Layer 9 of a small transformer language model trained on English Wikipedia (15 layers, counted from 0, width 96).
A neuron's activation on a vector x is SiLU(gate . x) times (in . x), where the dot is the dot product.

Input weights of the MLP neurons that the questions are about. A number n stands for n times 0.0064.
n27 gate: -13 -37 -2 -7 -15 -18 26 -47 18 28 -32 -26 10 16 2 -51 14 37 -12 -2 0 38 -33 -15 -5 10 -4 12 80 29 -9 -41 -30 26 10 4 51 -26 45 10 0 -28 1 -32 -21 26 -22 8 43 39 -10 8 29 14 -13 49 0 -27 -59 11 15 -63 -50 -2 24 3 28 -24 42 75 16 0 -19 -62 -9 36 -9 22 15 47 20 30 24 32 -31 -20 -4 -8 -39 -36 -35 -35 -12 -37 11 38
n32 gate: -29 27 -13 -1 9 -27 10 7 -35 31 14 38 -12 30 -68 2 21 -16 5 -24 -27 20 0 7 16 2 1 -1 -32 21 8 -6 -26 30 3 -6 13 -1 9 -9 38 -10 24 -11 8 6 -16 28 8 7 -28 -21 18 -7 19 -9 10 -13 9 -7 17 -27 -5 1 -1 -22 -14 40 53 -9 -3 -19 4 -3 29 -7 18 -28 -38 -1 6 11 9 19 33 -32 -23 -1 22 22 0 -3 -20 -23 5 -59
n38 gate: -10 -36 61 -17 4 -5 37 2 -1 19 -31 8 21 61 21 5 11 -28 57 44 4 29 -35 30 72 17 -16 64 30 -23 26 34 -36 -40 4 -1 42 17 15 -3 -8 -17 11 -31 -16 -22 20 -43 -14 32 35 -39 76 3 0 -13 24 -17 -7 -16 -2 5 9 -25 25 -64 53 -22 19 -4 12 -23 55 -6 -20 -3 -22 -4 46 7 24 11 22 34 26 -43 54 29 -5 -28 37 3 20 34 -3 4
n44 gate: -18 -11 4 -16 28 18 -31 -37 3 -34 15 -48 69 33 -44 -3 50 57 -53 14 -18 -3 -38 18 -5 47 -8 -36 4 -3 45 -3 -9 59 -15 9 4 -9 20 -3 -11 -50 18 -9 -17 -57 9 -4 -3 30 54 -20 31 41 7 -8 -53 51 -24 -28 31 6 -7 -24 44 -3 58 30 24 14 -47 18 4 -12 0 10 -17 56 -49 -36 4 -15 -20 0 38 -12 42 25 11 -21 12 19 0 6 30 58
n52 gate: -10 -53 3 -49 -15 -15 -9 -25 51 -25 -18 27 -5 -36 -9 -17 -45 22 10 -26 18 6 13 -19 -6 -30 65 -26 3 22 0 2 -35 23 12 22 -8 23 -39 -3 -34 -15 5 18 4 13 1 15 19 9 -63 -56 -6 69 11 -2 -38 -12 -29 -27 -22 18 25 24 28 -4 -39 -27 -14 28 15 -7 8 26 49 -14 4 -30 -49 -13 -2 38 -15 -5 -8 -2 -2 39 -45 -51 -1 17 2 46 -27 -23
n69 gate: 4 -68 18 1 31 -44 -1 5 -19 7 26 -14 8 28 29 -16 -47 -23 14 9 21 15 -88 -7 12 18 15 -18 -28 47 44 26 32 -8 -9 30 -1 0 -28 -37 -15 -51 15 38 -7 33 46 -1 -46 30 5 -23 1 -39 -45 -26 -22 -10 -29 -34 17 -5 39 -14 15 -2 -49 -55 -56 -18 0 -36 13 -7 -3 -2 -6 -18 28 14 -6 -5 -57 -15 -3 7 -47 26 -2 12 22 45 42 -5 22 23
n77 gate: 31 -43 -23 -27 8 50 -7 35 -26 -5 -61 3 3 -48 41 -33 -29 9 25 -3 19 -44 -9 -11 -21 -14 -7 -14 24 -26 -18 29 -19 9 24 -22 61 -2 32 -6 65 -36 -10 -62 58 42 -14 -30 21 51 -38 61 14 -12 -10 -37 -7 47 41 -13 -5 -7 13 26 15 -21 -3 52 72 13 18 -6 15 55 -12 24 -22 -41 -19 30 -19 0 1 -3 25 -37 -17 -4 12 -38 30 18 -14 50 -24 47
n82 gate: 8 -6 -36 34 -8 -11 -24 25 11 20 -39 -61 21 32 -36 4 32 9 -10 51 -45 0 7 73 25 10 28 -18 16 -29 22 34 -3 28 14 -60 32 -44 37 -36 18 -24 -73 0 44 4 -11 -58 37 28 2 -11 -19 54 66 17 -10 53 3 60 51 13 -4 11 -47 30 17 -11 89 9 -43 -4 -3 9 38 -37 -10 64 -14 21 -21 12 -87 18 -11 11 -4 7 -5 -21 -31 34 41 15 34 20
n143 gate: 65 0 -6 24 -37 -16 55 -12 -34 59 -33 -17 -33 -12 -63 15 13 -5 35 56 58 -19 -40 23 13 -56 45 36 18 12 -16 -25 22 26 -36 -4 45 27 6 39 27 8 -28 15 -32 -19 -10 -35 7 22 -6 40 23 -37 15 -27 -4 1 -26 22 7 -45 27 10 17 -38 3 -16 14 36 -30 -14 17 49 -25 -57 -31 5 -40 23 18 33 -55 10 -26 -84 14 28 6 -67 19 -46 -7 -8 -10 12
n144 gate: 6 -7 36 -21 -5 16 -2 -35 -5 -16 -2 -38 -7 -31 -14 6 33 -3 -16 25 0 -11 17 19 24 4 -11 -33 37 -9 12 -3 -72 11 15 -22 -43 22 13 22 7 -29 4 55 8 -47 1 52 -9 21 -9 20 -1 -16 52 -13 -23 16 -54 4 25 0 -22 24 50 -28 -25 16 -2 -22 -35 41 -28 -20 14 3 -37 6 -13 1 14 2 11 52 18 18 -50 -19 10 -56 0 -28 1 6 11 12
n153 gate: -33 -11 8 19 -15 18 7 23 -26 2 -23 -20 37 13 -19 3 14 -27 2 17 -19 29 -23 -14 18 13 29 -3 1 35 26 12 -21 20 35 -11 5 -11 4 -33 1 44 20 7 14 -63 -4 57 11 -8 15 -10 2 18 23 -37 22 -37 -51 25 -39 -28 -5 9 -5 -1 -16 -3 8 -7 2 -5 10 8 36 44 5 -23 -31 37 41 3 3 9 13 17 12 3 -4 13 14 34 28 11 13 -17
n206 gate: 3 -7 -26 -2 -48 5 -41 -2 -41 -14 -12 33 -11 -16 -16 -9 3 26 -72 28 -28 -16 2 8 -30 -5 -26 13 30 14 5 -26 -4 -15 17 -5 -28 4 1 -14 2 45 -27 9 -1 33 19 15 -33 3 18 1 11 1 -22 -40 -9 -28 13 -1 -5 17 27 -13 -9 35 -10 1 25 -6 3 36 -42 14 -17 -2 4 19 -43 -4 -25 -6 1 39 -40 1 27 15 -20 1 -20 9 -19 38 51 10
n227 gate: 43 -7 6 -49 22 6 -27 -36 26 -33 -58 21 22 -49 26 -10 11 -40 1 5 46 17 -6 0 -5 -16 -3 -23 -58 11 23 26 9 -24 -17 -71 47 -64 33 2 -24 -30 17 -65 -21 -7 3 4 -17 12 -30 9 10 38 -17 25 3 48 23 16 15 10 -1 -38 -11 -54 57 6 5 2 6 14 -4 -19 35 18 31 3 -28 -25 51 1 34 28 -15 14 28 33 8 47 32 51 28 30 52 36
n27 in: -8 -31 17 4 -25 28 18 -60 -13 -1 0 34 9 22 -36 9 28 76 -13 -9 -15 53 -30 -10 -29 -63 -10 6 39 29 -13 -54 12 21 -56 -16 29 -36 5 -29 7 51 -18 4 -3 40 7 24 -29 34 8 47 -7 35 5 -12 -4 32 -1 36 10 -49 -35 26 -4 -36 16 -15 13 -1 19 15 -32 31 29 -11 -30 0 4 70 -30 -2 -22 -24 15 -39 67 -54 -8 -41 -30 -18 -61 24 -17 17
n32 in: -24 -31 -24 19 -7 5 -25 39 -32 11 10 -19 57 15 -32 14 -7 39 57 30 -16 -8 -20 3 -25 2 -3 -4 3 39 1 -36 -21 -17 13 -31 -20 -27 17 4 -2 -8 -9 19 -29 -13 -2 -15 6 11 -23 -3 -7 18 -43 -23 32 -17 -21 -8 16 22 1 16 -15 -6 -8 -16 2 34 10 28 12 45 30 9 2 -6 -10 8 38 -9 -36 0 -37 -3 -8 -39 -2 -47 29 -1 19 -4 59 -29
n38 in: 11 -18 8 -14 -3 -17 84 -3 11 13 35 -4 26 66 14 12 -8 -26 1 -11 -36 20 -19 12 -42 8 37 73 -22 9 14 31 -29 -11 -10 37 -11 -22 -60 2 2 -29 -15 -7 -10 -31 -10 -3 -20 -9 45 -9 -36 21 -35 44 18 46 69 -19 -16 -27 1 -18 24 -10 2 -13 71 -11 12 -28 14 18 -1 -33 -22 11 25 2 -24 28 13 -12 -8 8 33 -20 18 -20 35 29 15 53 -32 19
n44 in: -28 -66 23 40 0 -77 -5 -41 -62 -3 -18 -6 -11 -46 -28 9 42 -50 -19 19 7 -27 -37 -24 -26 13 -5 -1 14 35 22 24 18 -17 10 -2 17 14 22 8 -21 14 47 -22 14 -49 18 -45 -37 -21 -1 -15 15 32 -7 9 -12 -11 7 22 -23 -11 -41 41 0 14 9 -3 32 86 12 62 -36 -17 9 7 17 8 -8 -39 2 -28 15 -23 21 -13 -28 -17 23 -25 30 39 33 6 32 0
n52 in: 24 -66 -11 43 11 -39 20 -14 -1 -29 6 22 2 -9 -15 -37 -5 3 10 1 -2 -22 31 -14 33 1 -5 -15 -4 24 -4 -28 -17 -45 92 -19 -28 -6 -56 62 -21 39 -16 -7 -16 -25 46 9 -33 66 16 -17 -2 31 7 9 -23 23 -19 -18 -19 24 -20 17 22 8 -12 -3 9 30 16 -17 -20 -24 36 11 21 -48 -68 -7 35 -15 2 -27 33 -14 5 5 -5 -54 21 46 18 3 23 -19
n69 in: 16 -14 -30 5 -42 0 7 15 23 -20 -16 -46 11 47 -14 3 -24 -1 27 13 10 24 22 -2 -12 15 -17 -23 13 -29 -1 2 -13 -14 24 12 14 10 32 -25 -21 47 -14 -57 27 -5 -20 26 -13 -34 -28 61 -18 22 22 -15 17 26 1 -15 13 59 -6 2 -28 -27 33 30 33 6 25 24 -49 -19 -6 35 27 0 3 32 -51 -21 83 21 -4 -20 12 22 36 66 -17 -47 14 5 41 -29
n77 in: -21 -3 7 -56 8 -23 10 -55 -6 35 -7 -21 0 59 0 8 44 -9 26 28 10 -22 -23 37 6 12 28 3 7 -65 33 -40 17 8 26 -2 16 -65 27 -20 4 23 6 -50 3 36 46 -80 -39 41 2 30 16 9 17 -37 -39 5 -17 9 10 68 11 5 -24 -20 5 45 6 -38 -31 0 1 21 45 4 -33 4 51 -7 94 -8 23 -2 41 10 49 -31 39 2 3 9 -24 10 27 -44
n82 in: 9 -3 48 -17 -26 35 36 3 17 -31 18 -23 -47 -18 -12 27 -43 42 -11 -8 64 21 -4 57 -47 44 34 28 -25 2 5 23 -45 -10 30 12 -8 7 -46 41 -56 26 -17 -35 -31 88 -9 -14 -86 34 -39 -1 -3 19 -18 13 16 3 -29 -24 5 -1 -26 8 -31 36 13 -10 -4 36 -17 8 20 43 -22 13 -34 14 -10 -7 -3 5 17 -48 -14 1 33 30 -22 -39 -45 -36 5 3 -3 23
n143 in: -60 19 26 40 46 -53 5 -2 56 -24 21 -4 4 -14 44 -31 -12 26 20 -1 8 14 2 -41 13 56 1 -12 52 26 8 31 42 -1 24 -8 16 -20 6 5 -48 -13 22 37 11 25 21 86 -36 -24 -38 -40 -48 29 -3 34 21 -22 48 -10 -14 34 20 25 -61 24 -40 -43 20 -19 -19 28 -61 -4 7 23 27 -8 -8 -17 -1 -54 36 40 4 69 -3 9 21 -11 36 64 12 -1 -18 -22
n144 in: 31 -10 14 23 -21 -21 -67 67 16 -3 33 22 55 5 -12 13 -32 -28 -8 -30 -6 -46 -44 -9 -7 -3 -57 29 -15 -18 -20 5 11 -17 10 75 23 13 21 -2 -16 -16 9 -55 -9 42 -16 -44 -31 -9 -21 -42 -11 -2 -1 26 -7 -36 -14 21 -10 -9 -17 -2 -5 15 7 0 4 6 -7 6 -2 9 -3 5 17 -13 -41 -1 -4 -57 15 -22 1 -36 -21 -32 -2 52 -17 -12 -11 -1 1 20
n153 in: -57 30 -9 0 2 -8 -16 19 -9 8 29 29 29 10 -40 27 -52 -20 -12 24 -11 7 4 20 -13 7 -33 -9 -40 1 -30 36 -40 45 11 -14 -19 39 -24 34 -2 20 26 33 -19 8 3 -52 5 29 -11 12 25 -29 30 51 17 -1 8 27 44 -19 20 -2 0 5 32 -20 -38 -4 -1 -20 -12 19 -6 17 -9 -1 31 -17 -40 -11 6 -8 -4 -41 -1 -46 20 13 18 -11 12 -12 -43 -41
n206 in: 21 -33 -1 -44 -25 -7 -13 -1 5 38 -30 5 14 -24 4 11 56 16 30 23 -23 -19 12 39 4 19 32 -10 10 17 22 -15 23 -13 5 36 -13 6 -40 6 6 17 2 28 23 -58 -3 -76 -7 7 -27 24 -39 -14 11 -3 0 -8 6 3 -3 23 -15 50 -2 6 -24 13 -10 -3 43 -18 -27 20 -5 42 1 17 -10 -1 -42 25 -22 6 -25 12 -36 13 -35 -11 -8 0 -10 31 12 -11
n227 in: -7 -56 45 -15 -6 -59 8 34 7 -23 31 -64 -58 1 14 50 -57 -47 45 -44 5 19 -26 23 37 -52 4 -33 -7 26 2 14 -27 -37 75 -34 -58 9 21 -16 17 17 -6 -13 -44 -47 39 -22 22 52 -13 -8 6 36 9 -55 -5 38 29 -91 31 23 -1 11 -10 -7 9 17 -14 10 -24 -65 57 -28 6 -39 24 -18 35 43 17 -35 -20 -20 37 2 -25 -41 -24 -8 -5 41 -51 -30 -14 32

Each question shows a token from some text and the vector x that enters the MLP there. A number n stands for n times 0.037.

"ume ": -2 22 11 28 47 -32 19 -11 -38 -10 -3 12 -32 9 13 -6 -19 -15 -14 -20 12 25 -5 32 -3 9 4 -19 -13 1 -17 -15 8 5 12 10 -8 -2 6 39 8 15 10 -24 4 -35 13 59 0 22 -4 14 -25 -11 -19 26 14 -3 -1 -23 14 -17 35 -9 22 13 2 -41 37 19 -18 13 -20 8 9 -22 22 -16 -15 1 0 -20 -8 -20 11 22 -4 -7 4 -16 10 -28 -28 9 19 12
Which two neurons fire most, strongest first? n143, n77

"ish": 10 20 12 -5 44 -14 44 -11 -8 -23 -20 3 17 -9 -15 8 -8 -17 13 -19 8 14 -17 8 -8 1 -16 6 -29 -27 26 -17 19 3 -15 13 -18 7 -6 -5 -28 30 -5 -50 -21 -18 27 25 -27 7 -10 -16 30 -29 26 -26 23 26 -13 -27 8 -18 18 20 7 -3 -6 -23 18 33 11 -25 -54 14 -16 -12 1 -35 10 -18 6 -5 31 -6 14 9 11 -4 -26 -28 21 22 -8 36 23 22
Which neuron lights up most? n38

"le": -14 -13 35 6 6 -43 10 -28 -1 11 -19 -37 30 -9 -9 -10 -9 -36 13 19 -14 18 -4 -3 -10 31 -24 12 -8 8 26 -16 19 29 43 9 -33 -26 -3 14 -23 -11 24 -26 11 -7 24 13 -7 1 -35 -10 17 0 14 -35 -16 27 -14 -28 26 -32 13 3 31 39 -12 -12 31 -16 -5 -9 -24 -9 -16 8 -25 -20 30 7 -15 -20 29 -7 -8 1 -3 -19 -42 -16 4 -22 -6 1 19 11
Which two neurons fire most, strongest first? n44, n69

"Southern ": -10 25 20 -1 13 14 17 6 -13 -17 20 1 -6 -21 26 34 3 -6 12 3 11 26 4 18 -10 13 17 -9 -20 -32 -11 -24 29 29 -8 18 -17 2 -8 0 -4 39 11 -12 -16 -26 43 45 0 4 14 -3 -14 9 -12 -23 67 -19 -8 19 -12 -7 36 22 -19 31 -5 12 23 11 -13 -9 -18 27 44 19 6 -1 11 -4 20 -23 -15 -12 -7 8 -24 -14 -39 -14 -2 -3 -10 39 -31 25
Which neuron fires most, and how strongly? n69, at about 0.36

"\n": 1 22 40 -4 7 -7 11 -6 -25 -4 -29 -14 8 12 -14 -4 -20 -14 -5 -6 -17 20 -9 -4 -10 -14 -41 -5 -10 -18 35 -18 6 -2 9 27 43 -15 -5 -51 -3 52 1 -38 5 -29 -10 71 2 1 -16 -2 15 9 -6 -8 3 -2 -35 -18 -23 -10 -3 0 -25 32 1 4 24 6 -11 0 2 9 36 10 3 1 -2 1 17 -5 -13 -11 -25 2 -26 -5 -16 -11 -9 -5 -8 21 11 13
Which neuron fires most, and how strongly? n27, at about 2.3

"his ": -13 16 -4 5 19 -20 23 -4 -12 1 -23 -17 -23 19 7 5 -31 -26 2 -26 19 6 -18 -9 9 -3 -14 5 -13 -6 32 -12 4 4 9 -17 0 2 -16 0 -21 32 0 -29 -3 -21 32 60 -15 16 -12 -10 22 9 2 -15 -15 10 -29 -9 -5 -21 5 20 -38 26 -4 -10 28 1 8 -24 -27 9 53 34 14 11 -1 6 18 -12 -34 -8 -30 -10 -8 6 -40 -26 5 -5 15 11 -11 23
Which neuron lights up most? n52

"In": -15 13 12 19 12 9 22 -12 5 -27 -3 5 1 -21 -18 2 -30 -8 3 -2 3 6 -23 23 5 -14 5 14 -32 -16 19 -23 36 8 2 21 21 -4 -22 30 -9 23 1 15 10 -41 9 36 -18 -4 -24 12 -15 29 -6 -8 20 -17 -32 13 -31 -27 23 22 -10 27 -24 -19 -5 -19 27 8 22 15 46 39 -22 6 5 5 -18 -1 31 -10 -3 13 -21 6 -52 -8 -44 -25 -5 13 -1 12
Which neuron lights up most? n52

"January ": -4 21 45 14 6 -26 6 -42 -20 -12 -33 -32 -31 -18 37 35 -17 -23 1 -30 5 18 -15 14 1 2 -38 11 -43 -26 -9 3 6 -24 7 15 -14 -13 -13 6 -17 23 -11 -11 16 -19 -26 22 -8 6 -14 3 -5 4 -2 -23 7 37 -14 -18 -6 -15 25 5 -45 43 16 -13 -7 -41 -1 -2 -3 -18 19 20 -14 -11 13 -13 -5 -29 7 -7 8 28 -13 3 -50 -11 7 -38 -15 4 -19 14
Which neuron fires most, and how strongly? n227, at about 1

"tro": 1 -20 8 -4 17 3 30 -23 23 -30 -17 -33 -10 -1 32 41 -31 -6 -17 -3 10 -9 2 -10 -34 -3 -49 8 -7 3 12 -15 51 27 29 9 5 -13 -1 0 -1 16 4 -11 22 -29 46 16 -26 8 -1 -7 -8 -39 -4 16 39 28 -16 -4 -19 -30 42 11 9 24 -28 -19 -17 2 15 -12 -32 -41 -7 14 -32 -7 -2 19 -31 -16 4 9 -5 27 -7 -1 -11 -2 -13 18 6 7 -15 -11
Which three neurons fire most, strongest first? n69, n32, n77

".": 20 23 8 -4 18 0 18 -33 31 -8 -10 3 -13 -35 24 -6 -2 6 -10 0 22 17 -3 16 -20 -42 -23 2 -25 -43 -13 -3 31 -4 -25 30 20 -11 10 -15 -17 48 7 -24 36 9 0 28 -9 6 22 -23 -5 15 11 -3 23 19 -27 -17 -2 -15 -21 0 -2 28 18 -18 53 -3 4 -3 -19 16 12 -15 4 12 -16 -5 -11 -19 -26 -12 15 9 18 17 -37 -2 -32 5 49 7 -41 9
Which neuron fires most, and how strongly? n82, at about 3.2

"iter": 15 12 23 21 36 -40 10 -23 17 -8 -20 -13 -6 -2 32 21 -12 -31 39 -8 11 -4 12 -14 -10 -4 -29 8 -8 -13 17 22 29 -10 32 12 6 -4 -18 -12 -7 53 7 -33 33 -3 14 42 8 1 25 14 7 -11 11 5 5 13 -1 -31 -13 4 41 15 6 22 8 -24 -19 11 -21 8 -39 19 -3 14 1 4 -12 -11 6 -8 33 -8 15 1 -1 -11 -67 -11 -9 21 0 30 9 20
Which neuron fires most, and how strongly? n227, at about 1.9

"at ": 3 16 -6 36 25 2 19 -9 -29 2 -15 -7 -21 23 13 -9 -26 -24 10 -7 12 10 4 16 -9 15 -22 4 -17 -5 29 -29 8 0 -11 1 9 12 17 -6 -1 13 5 -22 -6 -43 -19 72 -5 16 -29 -12 -20 9 -13 -34 31 -4 -31 13 -2 -14 -11 10 -20 13 -8 7 17 8 -15 -17 -7 6 32 21 2 1 8 -21 14 10 -7 -23 24 -3 -23 -13 -8 -21 9 -28 2 36 9 -20
Which neuron lights up most? n32

"mar": -13 12 -47 -15 29 20 30 -5 -28 -3 -10 -1 4 3 -47 0 -16 -31 27 -21 -9 -5 -14 -5 7 -18 -18 1 -16 10 45 0 33 -11 -6 0 11 -10 25 -12 -11 12 -20 -34 3 -21 42 10 16 27 -16 25 7 1 18 -29 10 -38 -30 6 -27 -11 14 12 -9 32 39 20 16 1 30 -6 -40 9 9 -8 -24 -14 -2 -19 -10 11 24 -7 -9 -15 -22 -2 -7 -24 -23 -24 -29 41 -15 8
Which neuron fires most, and how strongly? n77, at about 2.9

"Mac": -9 28 34 60 4 -2 3 17 22 -22 -24 1 -2 5 15 6 -34 -5 12 -6 -26 17 5 18 0 -28 -16 8 -20 8 -2 -43 22 -22 -9 37 -12 -11 1 -6 -20 20 4 9 31 -18 32 21 10 5 -13 18 2 0 8 -33 46 6 -19 21 -16 -29 -1 18 4 31 22 -7 -5 -23 16 -19 -8 7 38 33 -16 47 9 10 -27 6 21 -2 0 -3 -31 -9 -37 -12 -13 -31 -7 54 2 1
Which two neurons fire most, strongest first? n77, n206

"| ": -3 16 6 8 24 -16 -31 -25 -31 14 6 -15 -22 -4 4 8 -8 -23 -7 -10 4 -3 18 0 0 -13 -21 4 -27 -27 18 -16 12 -15 -17 30 23 -8 1 -16 -26 -6 -13 -15 20 -16 -3 73 24 8 -6 -11 7 -20 4 -20 11 -6 -11 -9 -4 -3 18 13 -13 18 -20 -21 14 25 -10 -14 -9 4 37 16 0 6 12 -15 4 16 7 -15 8 8 -11 -16 -39 -26 -5 -43 -47 17 14 -5
Which neuron fires most, and how strongly? n38, at about 0.39

"-": 9 -4 -38 -31 40 8 52 -10 7 -16 -18 2 -21 -8 13 -8 -21 -16 -11 -30 19 23 -16 5 -8 -9 -10 -21 -6 -11 -12 -12 44 -5 -15 15 36 -5 -2 11 3 20 11 1 15 -24 40 70 9 8 -21 -13 9 -3 16 -3 17 14 -10 2 -2 -16 11 36 -13 8 -20 14 25 0 -9 -10 -29 -8 22 12 -1 -1 -14 26 -24 1 -3 -12 -8 2 0 21 7 -13 -2 2 30 36 16 13
Which neuron fires most, and how strongly? n52, at about 1.9

"Russian ": -28 29 -11 29 29 -1 14 7 -24 -13 -1 -18 -11 3 23 6 -18 -20 -3 -36 -1 -4 -6 -12 -5 11 21 -14 -37 -21 -7 -12 15 0 5 10 -6 7 -10 6 -15 24 0 -4 12 -29 41 53 -9 36 0 0 -7 16 12 -19 33 -2 -22 8 -7 -26 40 19 -12 33 -13 11 15 7 5 13 -32 10 53 28 2 13 10 -7 10 -12 -18 -14 -43 0 -6 -15 -26 -20 5 -5 -6 32 -27 12
Which neuron fires most, and how strongly? n52, at about 1.3

"er ": -29 34 22 27 28 -18 -25 6 -7 12 7 -7 6 -15 -20 -6 -24 -25 -2 15 -25 15 0 23 0 14 -28 -8 -3 -7 -12 -18 -21 14 33 26 -18 4 5 13 4 -11 14 -25 25 -21 -3 62 4 24 -9 0 -22 2 3 -24 -6 1 11 0 -5 -5 -12 5 -2 16 13 -9 31 -14 -24 5 -35 11 -15 7 19 1 8 -8 20 -35 -57 1 -14 1 -22 -39 -29 -15 -1 2 -36 11 -18 -23
Which neuron lights up most? n144

"L": -5 2 10 -1 5 10 5 -40 -1 -11 -7 -25 -7 18 16 32 -13 -31 -2 -11 24 2 -19 3 -13 5 -47 9 4 -20 12 6 19 -13 -40 11 36 -12 -7 -21 5 29 7 -11 -15 -43 0 32 -27 29 -10 23 -11 19 0 -10 37 -5 -14 -26 10 -22 30 14 -12 39 7 -10 33 6 6 0 -30 14 44 24 -3 -19 13 17 -22 -23 57 -8 -4 -1 5 6 -14 -13 -1 -26 -5 25 21 3
Which two neurons fire most, strongest first? n27, n38

"uk": 5 14 11 8 10 -32 23 -15 -9 3 -18 4 9 -24 17 35 -21 -30 -18 10 -32 25 -16 4 6 23 -10 26 -10 -8 3 -22 -7 -20 -10 16 -30 -2 -1 2 -22 60 -13 -11 51 -15 -9 1 -12 -7 12 -2 -14 8 -13 -19 33 51 19 0 -13 3 3 13 12 52 -8 -33 29 10 -9 14 -27 14 30 -9 2 16 -3 8 -6 12 14 6 14 2 12 -9 -19 3 -55 -25 -11 11 -40 -15
Which three neurons fire most, strongest first? n206, n82, n32

"f": 19 25 -17 -38 64 -9 31 -17 10 -12 -27 3 -3 6 -34 16 5 -27 41 -17 -9 18 -11 17 -16 -6 -10 -15 -1 -7 62 -20 11 5 -21 7 22 -18 27 -27 12 -12 7 -35 -15 -34 19 13 -28 14 -1 27 3 -29 30 0 -6 21 18 -17 -5 6 17 43 4 4 -5 27 30 2 9 -21 -16 11 6 -15 5 -21 -30 -5 -12 -3 14 -12 18 14 -13 9 -33 -23 -22 8 -1 37 17 3
Which neuron fires most, and how strongly? n77, at about 7.8

"publ": -17 54 -13 6 48 -10 26 -25 -13 -18 -35 1 -12 15 8 22 -25 -36 -5 2 -15 6 -7 26 -21 -5 15 2 -15 -5 0 -1 8 23 18 12 7 -6 -28 -10 -11 27 10 10 -28 -56 28 31 -30 10 -24 34 5 8 3 0 35 -2 -24 0 0 -14 30 13 -13 39 5 18 35 10 11 -5 -12 37 28 10 -7 -23 11 -9 -13 0 19 5 -15 7 -8 10 -20 -25 -4 -3 -11 20 -7 22
Which neuron lights up most? n153

"connec": 13 -13 -17 -10 29 -14 9 -29 15 -9 -39 -6 -1 14 -8 10 -18 -14 11 -39 3 -5 -2 15 10 -8 -47 -18 -27 -18 7 -20 58 9 -2 28 -13 -3 31 -30 -13 22 4 -30 -8 -13 53 25 14 14 -35 25 4 4 11 -23 19 21 -33 -12 4 4 13 0 -13 11 0 19 -4 -9 2 -28 -2 -4 -25 -40 -17 -36 12 11 -15 -3 34 -11 -3 4 0 23 -26 0 -7 -24 9 41 32 11
Which three neurons fire most, strongest first? n227, n69, n77

"stitu": 8 14 -10 20 30 -13 37 -18 24 -23 -42 -16 -14 12 -7 15 -17 -20 12 1 -19 -4 -11 14 -16 -4 -49 -11 -38 -20 9 -34 47 1 25 23 9 1 -2 -1 -16 28 22 0 -9 -35 29 18 -34 3 -36 10 26 11 -1 -11 19 1 -24 -8 6 -15 12 -11 4 16 -5 12 -44 -5 12 -25 -16 -27 -21 -12 -7 -29 15 15 -10 -26 23 22 -26 16 9 11 -38 12 -29 1 1 -3 7 14
Which two neurons fire most, strongest first? n69, n227

"See ": 1 20 28 1 29 28 34 -8 -8 -7 -22 -27 -8 13 -1 -7 -10 -27 -5 -14 -11 8 -11 10 -1 -1 -13 -12 -27 -24 -9 -6 44 24 -10 11 -22 -2 10 -30 3 41 2 16 -4 -39 9 45 -25 10 25 8 15 18 30 32 36 -31 -26 -16 -18 -26 -9 1 -10 10 15 -6 -21 -33 3 -24 2 21 3 11 -9 0 -2 -7 9 5 13 -18 7 26 -11 -3 8 -35 2 -30 -16 47 -34 10
Which neuron fires most, and how strongly? n153, at about 0.78

"stor": 1 17 -11 9 37 -31 25 -40 -6 -9 -34 11 11 10 8 28 -21 -35 11 -18 -17 17 -15 9 3 -31 -15 -4 -2 -31 35 -24 -3 -19 2 20 3 5 -5 -11 -32 12 -21 -31 -18 -46 40 23 -6 11 -22 4 16 8 -8 -11 27 -11 -30 10 1 -17 32 5 -6 22 11 6 45 -1 0 -20 -55 24 9 3 25 -28 -10 -16 -29 -13 28 -2 -2 -3 -2 -3 -1 -27 -7 -15 -7 -8 -12 21
Which neuron lights up most? n38

"part": -13 10 -9 11 14 -8 23 -10 51 2 -5 -13 -26 -19 21 10 -17 -23 -32 -28 -26 3 -16 37 -2 -25 -30 19 -23 -17 8 -8 32 -20 19 34 -11 6 -6 -28 14 -4 14 33 -15 -10 11 7 10 -3 18 -4 12 -15 5 15 17 23 10 -4 -2 -15 -22 -11 -28 13 -10 -24 -2 -42 -37 7 13 19 -23 -4 -2 -14 -10 23 11 -21 34 -21 -7 8 -37 15 -27 -19 -26 38 -16 55 -10 4
Which neuron lights up most? n32

"ap": -2 22 -26 15 43 -29 13 9 -16 -19 -6 6 22 36 -17 -8 -15 4 -3 -14 9 24 -18 8 10 -12 -27 -12 -19 3 28 -27 35 -6 -6 40 -1 -13 8 19 -27 9 10 -24 -16 -37 26 31 2 17 -8 28 9 30 1 -6 26 5 5 -15 7 -14 4 26 -25 11 9 -21 7 28 -29 -18 -35 25 -37 -22 -4 -22 -1 -13 -26 -59 7 12 23 9 -15 -7 -35 -12 -5 25 -16 33 26 -11
Which three neurons fire most, strongest first? n44, n69, n32

"ew": -15 25 20 -15 24 -26 12 -7 36 -9 -35 -5 5 0 10 4 -5 -6 18 10 4 42 -16 23 -18 -8 -13 -3 -18 -17 54 -28 -10 6 -27 9 -38 -14 21 -12 -10 36 14 -34 28 -20 -3 13 -2 0 -14 2 -10 -22 2 -23 -32 35 27 -15 -1 -28 26 14 13 6 17 1 59 10 2 -37 -23 9 0 -39 -23 -12 4 -46 -20 2 -10 2 0 20 -21 -44 -33 -8 -10 10 -4 6 15 6
Which neuron fires most, and how strongly? n227, at about 2

"–": 10 12 14 -12 27 -34 20 -9 4 -6 4 5 -26 4 12 -5 10 -30 -4 -23 12 19 -12 23 20 -7 -46 18 -23 -7 10 24 10 -7 -2 26 -4 -23 1 4 -7 8 -4 -33 -7 -9 0 59 -1 -23 -14 -10 2 -47 0 -29 8 23 -44 -29 -16 11 29 41 -13 4 5 -29 39 22 -4 7 -2 7 -7 -35 23 -38 23 3 12 -15 7 -8 18 9 -21 2 -34 8 12 5 -1 26 0 9
Which neuron lights up most? n227

"enn": -27 38 -21 -6 7 -19 7 -6 -7 2 -16 -1 -9 -2 -8 18 -13 -40 0 9 -10 16 -23 32 0 10 4 36 30 10 4 -5 -33 -17 8 24 -40 -13 -20 -14 -25 26 23 11 29 18 10 -6 13 -8 14 7 -18 9 -21 -29 -35 45 21 -6 -17 -42 8 7 -1 26 3 -31 41 -23 -9 34 -48 32 2 3 -8 11 4 -6 -2 5 12 5 4 21 -10 -7 -12 -28 -26 -15 -29 4 -21 -27
Which neuron lights up most? n206